Layer 4 of a small transformer language model trained on English Wikipedia (16 layers, counted from 0, width 128). Numbers have three digits each and are written without spaces.
Take only the direct path to the model's output, skipping the later layers: a vector added to the residual stream pushes a token's score in proportion to its dot product with that token's output vector.

Output vectors of the tokens that the questions are about. A number n stands for (n - 500) times 0.0027.
"res": 459478571741397491528455523606502446495447720406558480804542523399545250249662532496626310538237552360192458540496479470421600617474435518733279546261626481665368479405341645271333655703696414517378536470560449503438483715436537399370629637327521567639524695468347443531648481292799432621344446758286693499639487545653441398688319320537553589511652466529394441418554642586352415536390
"son": 565849695606115750596527369389469591641213719584576476416678456530562536325498730498493593356304377482666954429567217502543546467576408481361553124642293482411610573494659459327725393464463726558584668583604202445484406372400445620532510591606507650348432595437595584642595547585479460833312329469367381517583337512509299556622397175520318091376728669455602644418355296562532313553624
"cl": 589676517506652666608553499352241555360480513456546447274603407370459309359517514500450454802424387431540760473375578407340707565661503507246511499782449563485671492343409476409635468510499565608677577463583681488340480334518416365621682622431542602608414705355316342389458533688688430798484279507395548312575434465752404246657487550424574595316299567488543450323438331480585412583840
"n": 390898537492514366551466393412412493501425380485618395457635382544359375427492471510413697581594521462602762443445465699531404582392447412412357374414508394498538591329555679578607516606694314455540498471661449463552504373461508529712479524400505353233270520484794374414597501582493481748532482624607571489505455355341430688730370654409576408512435576332528420310373753672462632514526
"ased": 555444610414688562303480745701345492368129493629388759281430506478760567590484586495710452676594254626454621354551299538262597556394546658388515330607338675657637272532321590419497586497735290560399336511411307417529353509420249587359343481649267423598558697681611518321470525769559471653519548425497586430547344218761712510412692024546559333702628505566492787362678548510321267583534
"ect": 496638478608546243558445468508433492473500389317519576326430557584601600786506481491440428479345519466671617333296243684625560504564260705422604610667554514522458257632601567311429555806434411392513386401444580496337717382507513478566436429640226476342496678499352357633645545509822559223662365533602400533784441642604644233533577650486503541687581452454462271562580406408591040520536
"clud": 701761569598342694209417291419353324277599579352545422363803702321917295352579424500646262619548263341465792483466467461686541203475388218606603391730319483602782239302544608263506429487530350505527754456517487328368334345352543496295522605553381609385396659582389638590492638643471433736468193555457617542555292628739606304798743376619341429564496536648611752380546208734692530521688
"oun": 494539446631580612312411552611435499469441652328393447594705347544671517739291451479700575598480360504497577634399563593496536450534406744347400360285393617760476392565550661335251588569302574298648505569389450367356353522332616366691600458627338449449617669563491547414570444346713550608319510483394560542480609560565446410624489355356552533604439349426661308389703425612542288480806
"resent": 624729582470369484564410471377537387240297514461581763581657627475529525534543261497675286600385499387395496297584425566593605312566474720424430451410439481542676305455599671294536600597580248560262741411461385816458438564301605460321307505419417781496717604534426438612508564567737626742492403656601579479290343492556660356657546299446360456487658417391476492298761395570318347693550
" team": 593626556267397474612543484341643429584371633489496742507461427531522363540358587502487587377605348440628469341541543281402567608444434340387312627720433716600616444614380520549508531489730286367625651544424413425198220443417467490661559473348596398558718504589473537579496566514700456669417380363456511536360591474477751500488299484818319371325674195691504677583619488512668601370437
"ur": 361502392487509330503725783568455667590561654432472635392405705679494484594484532507389333543360531553499533506561464497475458441691457259407413299354651443673368466418381626494455439490541466538429519552441722453246600620365561613577469541472544631647359524547468499394364493351351541502536707596598503388531449726760437579584497393303537518675591465506276425547687474372557314432268
" |\n\n": 439374644343468657433446549376461437513455258580572646307465358410426468519521700487615385453544472427461381635595476487730602342546527440390414367530496641438429574497547520465391693503413321391509487465600383470504462519526615687584398700541563640561749813309518513437410606415574687307192327583373668505298595393647528540465581600715474560416442547559607603340570543386420365585571
"ican": 661447524488509443510745397342244622328278484519408497407553404648661595589404572488432543392684443596399903308620744680223399394636433718507459278388596676774523629312461516265422628640294500378337582463387533647165072201483572391610663513723177592635703650576331616774596527635502655492382381633492446714584529378433312341526647182702371599376613488519599668383479415360683104744554
"B": 427393405420487520400446406307543440635432541444453358506445587489541459436585573495587498561559535563541612408502308371563475623521528394433705484573660706615527528518571490541506370430375622479480549436498376611516292606543468653513457370501354541544593722505627541475484463569504474431473598503554412346514548540398454415522516435485642440287645383655452693540461657504369379330701
"duc": 567692635417349648317375347371474630158222315487290654356790618472695313480418534500959315733500382550426546247416495604583584477751332535333532368571323871739431216396257645475713541308551634615537356589449393593340425483423582358490585468567348476399480666574559482429623604801639328645602226508419532552517153468734642402552557271510664472509440617534690596394504433605474376674607
"ng": 384615422485475399610615386494576679526370294342274539579529600450587268449425404476515531585470432442782500433504534636437564427471584357478303193527352762257438215579473630545470445651617731573587396572553348790409390682493666383453335491370402661595383732445612467482577550693581600705306405522539580585471536509491392359580589348672532368372494561459906618438325579588489405421462
"ents": 520651641305378496446451410549348491757235632508753586648520657446738577597667604490672652624712565185307511212517383447499501740432496658445769372524414589729379379522290545269469583309676500425488576371178250591368428627321610546435559686422377545609394849533464739423474604423533153801375156546546421491773461478486415453695430407485410328548362541310550406343620354420668446630664
"eat": 510584578572251483401499617559360697556441586446434394418625499511719466611412742498542364658397505506426673356531441443509489519648332394511438539528450857711354255578467474347209503711551264340271541541339448655586532473404412611393506366538476675452549720379670281610635516495537339484585511408782340367239479412416517581604745389533592399599694510775415591532795586365465102373573
"]": 771319497366478635395792493294462719385433295545252510493544749408656486436387521492475688507691405505477513336290072551622720629478493302577429376489392385445712320523414461360405705684398350375558748590256386448550502591620611497555403527527688691420595636547634509446416512523525362418564441557568422711478297655571505497626444472591193389712534237393558396659513677758258267695705
"K": 593409363509365486600377447445442418527635433368473398549483651514710472349540524492660444608413501633578584561512463289389404351463399377414520520525535523654589668449388497545482430438513579489615701394559236464495383718627488530518386605405558571463574719532713539738516476622571489403492586401489341442559452434370469473596523313693633467279579339626406624538436453580443377362655
"ge": 662789703509447538726614382506545607699335440243409690550470573528676629428711462489544578546197449533518605627497330610403607434532532616621605443695334466635613391272540439459485553340333266228516558485665312654594494325625698339582546345414490335511547659602314510537436536438596494660432463632292369311707213535785199192586466574720357576270621513522578598229395612647317511351377
"ier": 461513599753290387358611223470620337428616678314576577554359528681678579398376389495301458540285371493601675631633508406502533523348589463437516481444608861685460519598514519380322678554381520400472445560529452659391369496322493545453523346485458554637493742425512345753533507592372665547433398575469588816560309259384451641540493493585391503558763465551320319394765449443524509315477
"ember": 508613534721419416623750295430585406529603539425580402429532483323672636751270259482615388654406504459508788264565420479505657161209491479606505365455601600395359372448517468163514462702423511376491727487347603718447321422297299625598589826557288827531626877338705554627496474418706525665483351380469534418286492298538443513519709571487370356383364681882425483434508260532650586594384
"ff": 428712638502407672560523671522552582455609436300488413730413516277882635364381444490669526530240248396430755503575355361463662384432328380628363315536456685521401473347530638467638389385475492484360576399595398630543492413582492548488595518404250406612415601488577309543413528629654343501360527665396526564484347650699537183620393248810580464653433481716451573606506571608367502632480
"ag": 544388573448408245722553294720342629669454633419407653411571564532534494425509377490541549682569494544428483478515321623466374407618388604327606544470448485481589635570450592536672402610508503510605305376436514270357563491259427532642467374458562559439677723377274386532381451593534513638553585497339635350572438462334595527519547346422618414578401593737513460394625474633680449465498
"ber": 509489585480347325590621410379629594658286675502423354547404481522653473477240257503620647550368461730435533366533314516511639643274537577514450236414574422479342590331624444445184511682413685524463378473346459616300365505516531621588565577354331446515465815545649390530574558628522509684237640520274417531557540686848530306612544699516393488603739693869449484458395307466451402505490
"au": 388548347327517687563575500541457581485515670531371707359336358377650596289530596495431619577426485555578745637435458506400553485530734376413336181464625720734464382425437580319567535290525709379418370618476312676593477674400561335547429398418503699409555777557454503399481501558272748626581687492671543662602242466682530356362433435390336522471537603622582313355528312625496432457419
"iversity": 590816534416453495524589179382473565293417535414549442482453359321817692631380605483568661601424412298644851322537509416293512531568596312744363266600552469676537438392296676356342554408591365241624611458650389776379329486355655564410434767766565555542642830520399678426639477600701248395402430609285522624583410367869630367415389459464174474053452449529580742482494215572699403470708
"wn": 543615576067401469520554513430566744299501305395359681334412601341593424333272497498738598699476348520528724568356644413452594380451373657635417310563282554576442642534409540463588559556633407637269684574518529501129620655606296493479330746406485547476331592705501556628404561598699461665468604497544582383605390379654436501631386359476431445676761523608737680272438359333439268298688
"er": 460680368664419426521674436562592357466559640466683811565383579475678403740617479492350517432570575438370353555526598429575492426492570465416475243643607406565492621605515462527405327575306421733380392387465435502324620547518600531601501331372543316527306535433640341560344447646643554562468632355456439700557276417620623506518394527471521673593380572585591295479512564398318458314610

Each question shows what one neuron of this layer's MLP adds at an activation of 1. A number n stands for (n - 500) times 0.0008.

n127: 425500453679547500478389392466397532571413505753431438517492450541670465581430503330579520517521494523465592558478586627627556329345492731337361492555594525425492519540588506526570468553557529514527566511532415489302625379497634468624455375546525677276544661325490446536420354517621561626413556469535563625480375594622486545656500453414376365400376464369425514495385451396625535715384
Which of these tokens does it push down most? "B"

n317: 646491450377566474611521488293519491521557494548520526401443515481494599649443633341410494622660471367500440562548486601503398537649528524503292454486740446351629494612391512400584465640389472611770415429547380722584615394636417622283599510456500416447443431368581359575383416610590628485537455450593519425503444339554710317591600449639466530436595526381407420520305693402363410512525
Which of these tokens does it push down most? "oun"

n244: 366529399568514562301568623513381487553395453418534561582599519370494415275602597694445433519531521551558535582643477492545650619585477561583371436371509583471408516506505419368691442479375376514426487331574677599489385567558500549542511626436449526327588595571428511511448480541121675430560428613642339417483600434490628470491518513432500552569447495391563484637381609529413497472480
Which of these tokens does it push up most? "au"

n342: 465500608451425432528454739548607492537596468545578345622469525374622376273669668418395458357617573593468574467489513492469328484449539598475398272547565299376514575656370571497539553636488583584573444570488640561561275584472306559556334530700470407541444465419429554523568433553458494603649387509429418539452430495412350469586457476480425528598440363457483533513402605602513442700628
Which of these tokens does it push up most? "son"

n273: 520609622515573407744581475396439571506497441590438439624717424420395413625678616714605497405354494480565494508623554442398536572359564525368333458464454453421430419445519431526549339432444508517539479403477490494625585346550439586508637689417660443468563474377487531409575398598689404397341470467508553595583520305565311560566521384404413497405454353539579592523478534581453565620509
Which of these tokens does it push down most? "ier"

n470: 491571555423413540503747429497411452444482632397544573413416549637547428438506458848354673564314475452547500378602459712479532522592448619251533527465497597399574544453451453536617638364422413335545450555685500500400549500559490625339553512577409255491517534527649452617555482480465624417467526500288503328494512458603460623619394634560482322500569626461392699448488527478542406369337
Which three tokens does it push up most, strongest first? "ge", "son", "ier"

n213: 563420485439536414473584590627490468771579437396427476377345412589426418402439475536646340767441391535427442433558566594260525540553520707570661500560571340515596613488515664532396446462606715431500610485373643487519529534387514474629665377610494310458570480737409568359275671409479490649655515487456362287324547482500431460404451537525534377583569691413406461463418617585497538479434
Which of these tokens does it push up most? "ag"

n398: 530604270510469459508588500584431553577592483667527563330661461516444567477296405552451621555469678522612367632597561485489518461470564529497400611307517479565400380476361630437411475495589476608608594412459365460568470500571535686453524378436472478462469593615373412471489432526442440532652539523510545685540424379552436500563470424414476515452580595433286417650579492395403424571400
Which of these tokens does it push up most? "ur"

n150: 722379477503572404619436557494580433423540422279302408656569438283587320542421452456329414543476657558516685422391522624663454562487303559480801473392535351386549553597601427329381517531483443317449462572387421527517459591709573324470474584625323541448362595466543466616583370752470561463469556697487415516607565459541747635317459550547612510685664423238559588580332459639475316582613
Which three tokens does it push up most, strongest first? "ect", "]", "ican"

n261: 508482593579554413535561437411597346593684518558515610553546425506552522563457517264579310677385517458392603495543497584623533492503371575579472481588486418425553536484330563331670531531486514500433569353461503614494537440448644636486451497450455486429548705298349528549469528385508456552494489467369529610456629547413585370616546657522317269440546521495430289416592632490443408586452
Which of these tokens does it push up most? "ember"

n376: 513497531432472485441506604535546554626631600477559428719413515484472320712450449426672484453385379346420503466391468455475447728485547599509545377279195428518546500531405459662441746571622503285518512623639586654633215376393500533663600414379460361506457665245355554516563633475503606430497497528518305404424587719441435403615589538394462525485405454538534410559500448581658558565633
Which of these tokens does it push up most? "oun"

n250: 555506346327605854318378708447521519443719516299491538473638431420379770574536517522569643559482468650592570543490615349617357491462478375527658487435514377544620396313578604576424584645299517445665513507641538258379531639613537486453520592503468304682530538649531537527311490454453279524366563441468311365333703331503559358441509484517629666542538448584530536475536297576351486407363
Which two tokens does it push up most, strongest first? "oun", "K"

n324: 726704343604621390654372445586431497641517425500465607585506356559351594470619403305497571455440488518622371331588580451403569519709388392614474580619473494620350465526382382701406542513357517602369611393412473544615532324451424512506457385403500482467511495666381428591548509528603593486532543538547717562503429500597508582458468316570348472360429533387458514529437568568560532347456
Which of these tokens does it push up most? "ge"

n444: 450527441435464489514385637350363388503370370557390628427452455792537285687378430560606432576484390485419637489573616571526423537438415542531509474384565597457483594720550571685378530339399425538481693522553357503588524597548531630494477506500503541588452557656311566469506579618548509532641415285478543449486465658465611432435586463459610308497465608420407455495344330560567468466453
Which of these tokens does it push up most? "duc"

n473: 370486609456586480557411667443434410554497630707497451411476652428449451453470692456500419381572584376623503648428626512452569463563598449422342555486654455494518551382411436298524531344522328478620452547351469565472540586398766425674482656483430575283595609356394579311528444711539706469543638394468506527766609532341403689428648582586398444465571392445491444506491537457457519443335
Which of these tokens does it push up most? "au"

n429: 554540538548456514491440518461574435577389511494492517587442599399358527545623597504515550357511434533623389575366413424394667618643552407541455544582780709489529369479419497616427460464629374605643408353706447533594309500547396653609532419563423637583520595521533470579407527337512407434376632448503412398509691590361514599460391574458479434551238497470625520514292430391522497278773
Which of these tokens does it push up most? "B"

n215: 451673471489370459461293503525663535509479525503551514509544423397488647361428500741345470512448368543383500565563369503458800553294664747461614446391632482429374557470509506453506481438405524426560523586624509525516410467455387294434584380590581317599565529341608421282450568509488572631429416625529416455386565557523424637641483511564586397612709471473447541548413757477662411264531
Which of these tokens does it push up most? "ier"

n467: 448570512279706372569615529506500594671453524647545515597600578500443426619412717595520648413393497403635440410547474442547595438464315416516539303644484557491497509586410510412481401396323494271533545615773512519556493663374392392418522480515506432586497729381456299443606399618582654286458522583293372547589555274560494531497566618613561562339472540302403370585459608617569296478477
Which of these tokens does it push up most? "iversity"

n502: 454366416379471503329584536408556418494809337481590438482535471574482488609521464652393500474416503539399472541600599457488470652562324471754576542560401379396500539655526631411447537492476506455638494477314581594515515653470408266408341506603606555569503381476503368559525518324444526614378588461491360544595399367438668521670665334485597509608480609730336474602471424396458433421607
Which of these tokens does it push up most? "eat"

n25: 423534597560488396387627467362606543509556500234410394531630482543524448370429405508574390482467698503356322653482458489443524522554603476592500584314575318668538565482503587457506550604266612460452542585642644521472515598494625413437399374454425562404438645518497482283572630497485568285681476454523430432542405409720719524565362625534677427388534454624335380625607408543503512589429
Which of these tokens does it push down most? "son"

n452: 526396307177343494570494625518430454424648610463608399493362720530513526347500722634598357481523629533449677372528541616522617441424653443516546494476470449382478527420469554546538245620532539406461503715343494419395628538459342507357260470506635566395569464746474558519497605632642621468631506472531616314392513455551401610311482601422601671476546429291403600393541536388512631478598
Which two tokens does it push up most, strongest first? "wn", "ur"

n139: 578749629473455399598557543515332679615533528646543434470432662677395443462438567478507487425467475470264507597279622572500372705500512513565378487375452572778532497372519474703438668667356623413650698548483587379402558291493529650510399559589643527465464503266603557444400415387513471417463536370453416357477466597447407441623686384125446574550574449553558471454647517434323561637368
Which of these tokens does it push up most? "ur"

n493: 486586601460433466416434374418469542666503431483644505363591559627473536676608475518458432419445520600518469551686581524563435525368487457492422229505318489435542585473644604646459483451611447336487438278480495553534371389495653627500562517629624458476479427533525547530469494419356521657621400416377552549609511451513577470591634503253586556563546402275427543515454646466436369559556
Which of these tokens does it push up most? "n"

n101: 627505442310632503556554667578556451540433417568515428558362442578435577396500536535506366394544647511691508492623353474387406412526547503487602411552663597451319640584550378642439399361503538401326556503461594484664489515460417369449414440555536483641481600451721593591523489511497681437367529459497474484524342413604379439458594477434393495660470589476630537452455458459482370463442
Which of these tokens does it push up most? "au"

n100: 340552476624422513340597582464429477383457457454374390489465411407473517550454662840649446575585491388415517672411414487576348383552503540554570399505426380453436554470545470475568551495433591542474459588610412336418568494465331508459562483492408520402409555337593762595611503204576556517511500548563468570500469594572476524477448431664625564469620407687527623409505486606634508560489
Which two tokens does it push up most, strongest first? "clud", "son"

n400: 296529346495427484541489730453382505528495317509500450413486424617599475481470517467511522544477612554625333538527549513415558469505722475492520442390586415466546440566392528659508362425486654666524412616537573478580392560316655469519497581399527565487601508660620545577563517435314503427344577518492591576707483492471538372440497526463646438450323471645576560592360560283344407508358
Which of these tokens does it push up most? "ng"

n341: 619397557431593544339472485578411430396448334542526620509506434405411303359394538556547659624343595606659471566412438688433351543410423621509506518613433479387765408665461742424436360506596516616369353527670396659525409547588422506570509648403503560553358456575548478442599519536573377376330442570503601560577478602537434706545390557453450530523421494515298653489406283546442566251500
Which of these tokens does it push up most? "wn"

n431: 497409427432466677531410569689437596511506594482375437377576455444572629583429397440382529557560632491427575576651540426379368642361436432337568431455560414538511641454335512414637374527447602576636457393503497439444459333388516539600434294453586627536497448471460407620473429568517382430447400792552779659621600462524469654524454492629491604450568519523438393415546370497416264634583
Which of these tokens does it push down most? "ge"

n160: 649380497337539574398592523444396527776297588524452375608492511535474459360410363623544372683539503555336563514539529590440531511516292463373497594613461599486506384486392691529477479538552436494484548282503503428497421587477578506718497506486478365467581451465327560503497497452667577463682520615453415402597363571288575579696516537480535589426497445457430268540455506497608509492632
Which of these tokens does it push up most? "ag"

n106: 485500377522568439571609428441334529311435573456458511577488485435482561358699571472389527536440433344642440588589264434608428564526697681446562557242456611514453642620521509747446450421341680567494531400574477418577497464452636544431512604555558454517648571378544391521638568441396402382420524556526285574521509300418377461575494564610362617376294535751539606575664531517412503452457
Which of these tokens does it push down most? "wn"

n440: 524591506402519677380560648617551516467520552545531381423284639354267540326500389405284497477416675725466445519474634575631480360568652604464399408679616549351599577388356454507435466562470586510469413545527522420385517615575348575591565673335519493573597434746576420585500585675637521626375585568614570464493328741602442500367280283503440478588434627526225574601474449497432322354584
Which two tokens does it push up most, strongest first? "wn", "ur"

n281: 509284446539383419331541671397334464384454635625446569473628480614575571650463479401318506329571525547484491384363433464465425344467487603379482668521349425580511500387520520324494500367579468712423451475482604571548619528558436659471336671706388396550591341471519526555675545585506569626553537408422605417462393596505472394542445551524412545447646559535511543538606637560484580211467
Which two tokens does it push up most, strongest first? "ased", "resent"

n344: 360483470489601687521390564514642549618575604442409471522425455754506565617530642591288696545616549395331516420533410512385578359549312500473509394486557518477497569415541467541440484491408583392310531381456597281344453497600480305461722545520623453559375543611494393434655497587503467506578593354395584518552540364580615281554620390463562432497452380482446556618590478601792301407512
Which of these tokens does it push down most? "resent"

n302: 506453417470379598522442406438617369445397428555466406637495603551418332434389553561401454454520435536433540465524523421552667490443551587246523423508317484445580456503430544571587334513506489665401454503599539531477393731448560511377448595540447644468584516536561627304468438470432687583367429695608348598538537534435647389426666357402556636708586519387370546515503500628469604459500
Which of these tokens does it push up most? "resent"

n286: 582605339348449478321523374461604555432474404599633494424510462304639694376465372390527490497447476536339534576602741475654449467610282427510487568399373413436578524552459368427500580506500666576598449522589661507483556528510606447593711449326612477438557503389289507359561417522449430393523545581667665538803427472567374793346415680389369534358511456471262683536474457405603487455593
Which of these tokens does it push up most? "iversity"

n156: 616752635443444500518406596430500429449423570396585486430479462392386686558577460441438411462399516619579563432538497486542339481528497639643589356425559554333590370338526560657613497444488506485599562523571401527395719621432708581440515396370413537584435509482387340399284528535355458588491527637670468473359515483494558544590286216476604532314540488419485603589592592429528396633730
Which two tokens does it push up most, strongest first? "resent", "son"

n413: 736279335382280628564497474540347630396638600428436394437490481534490517497355537555473578474696431427521571730343401460474439406466560567335400454461436688435449570584649546707648432619619480424300365414487580421637530280578385493568336637603240710494324451520527388565503621407394335612637506376494524676555543698586525474564620373381397519581577541670404503461387493515577530468397
Which of these tokens does it push up most? "wn"

n397: 503463420399512582552509333591534618523485415568561545476782650518365309362590497684488523558406340506572408540341535573509375481556465517550440603576457415461622619620391479470300491483533491413353627566419553414467437558625364482792666407517551515526494341509468361439231470497503589337575608561506509419424638416707509570585403475446461534455559585521592710399433503378589545619374
Which of these tokens does it push up most? "wn"

n500: 308588514411637478467458371657567345520337547379416676452481497500413591487389497467491308533452581434571450585387443500506622573521544370506380438399567486545514487589541534491494532602409585585556542536440627392529604619486562786442492512645457491514566588469369390597558532407417675630678500485540491456531560532626350447552489497449568527281588573309566470583434555203408451489357
Which of these tokens does it push up most? "ur"

n464: 535315568542364292703413442424539431595611583543557420450460594539587435442494694504500489364532392627405434489500473572437477524481433406405500653431551750407637620422477468426583458462433339618522429596533565553536583468443586593486514536439447559360452568523537555606235613440540709628411529456589574568546249536356317580365489516529518458508739260445639523457391562484345488494485
Which of these tokens does it push down most? "iversity"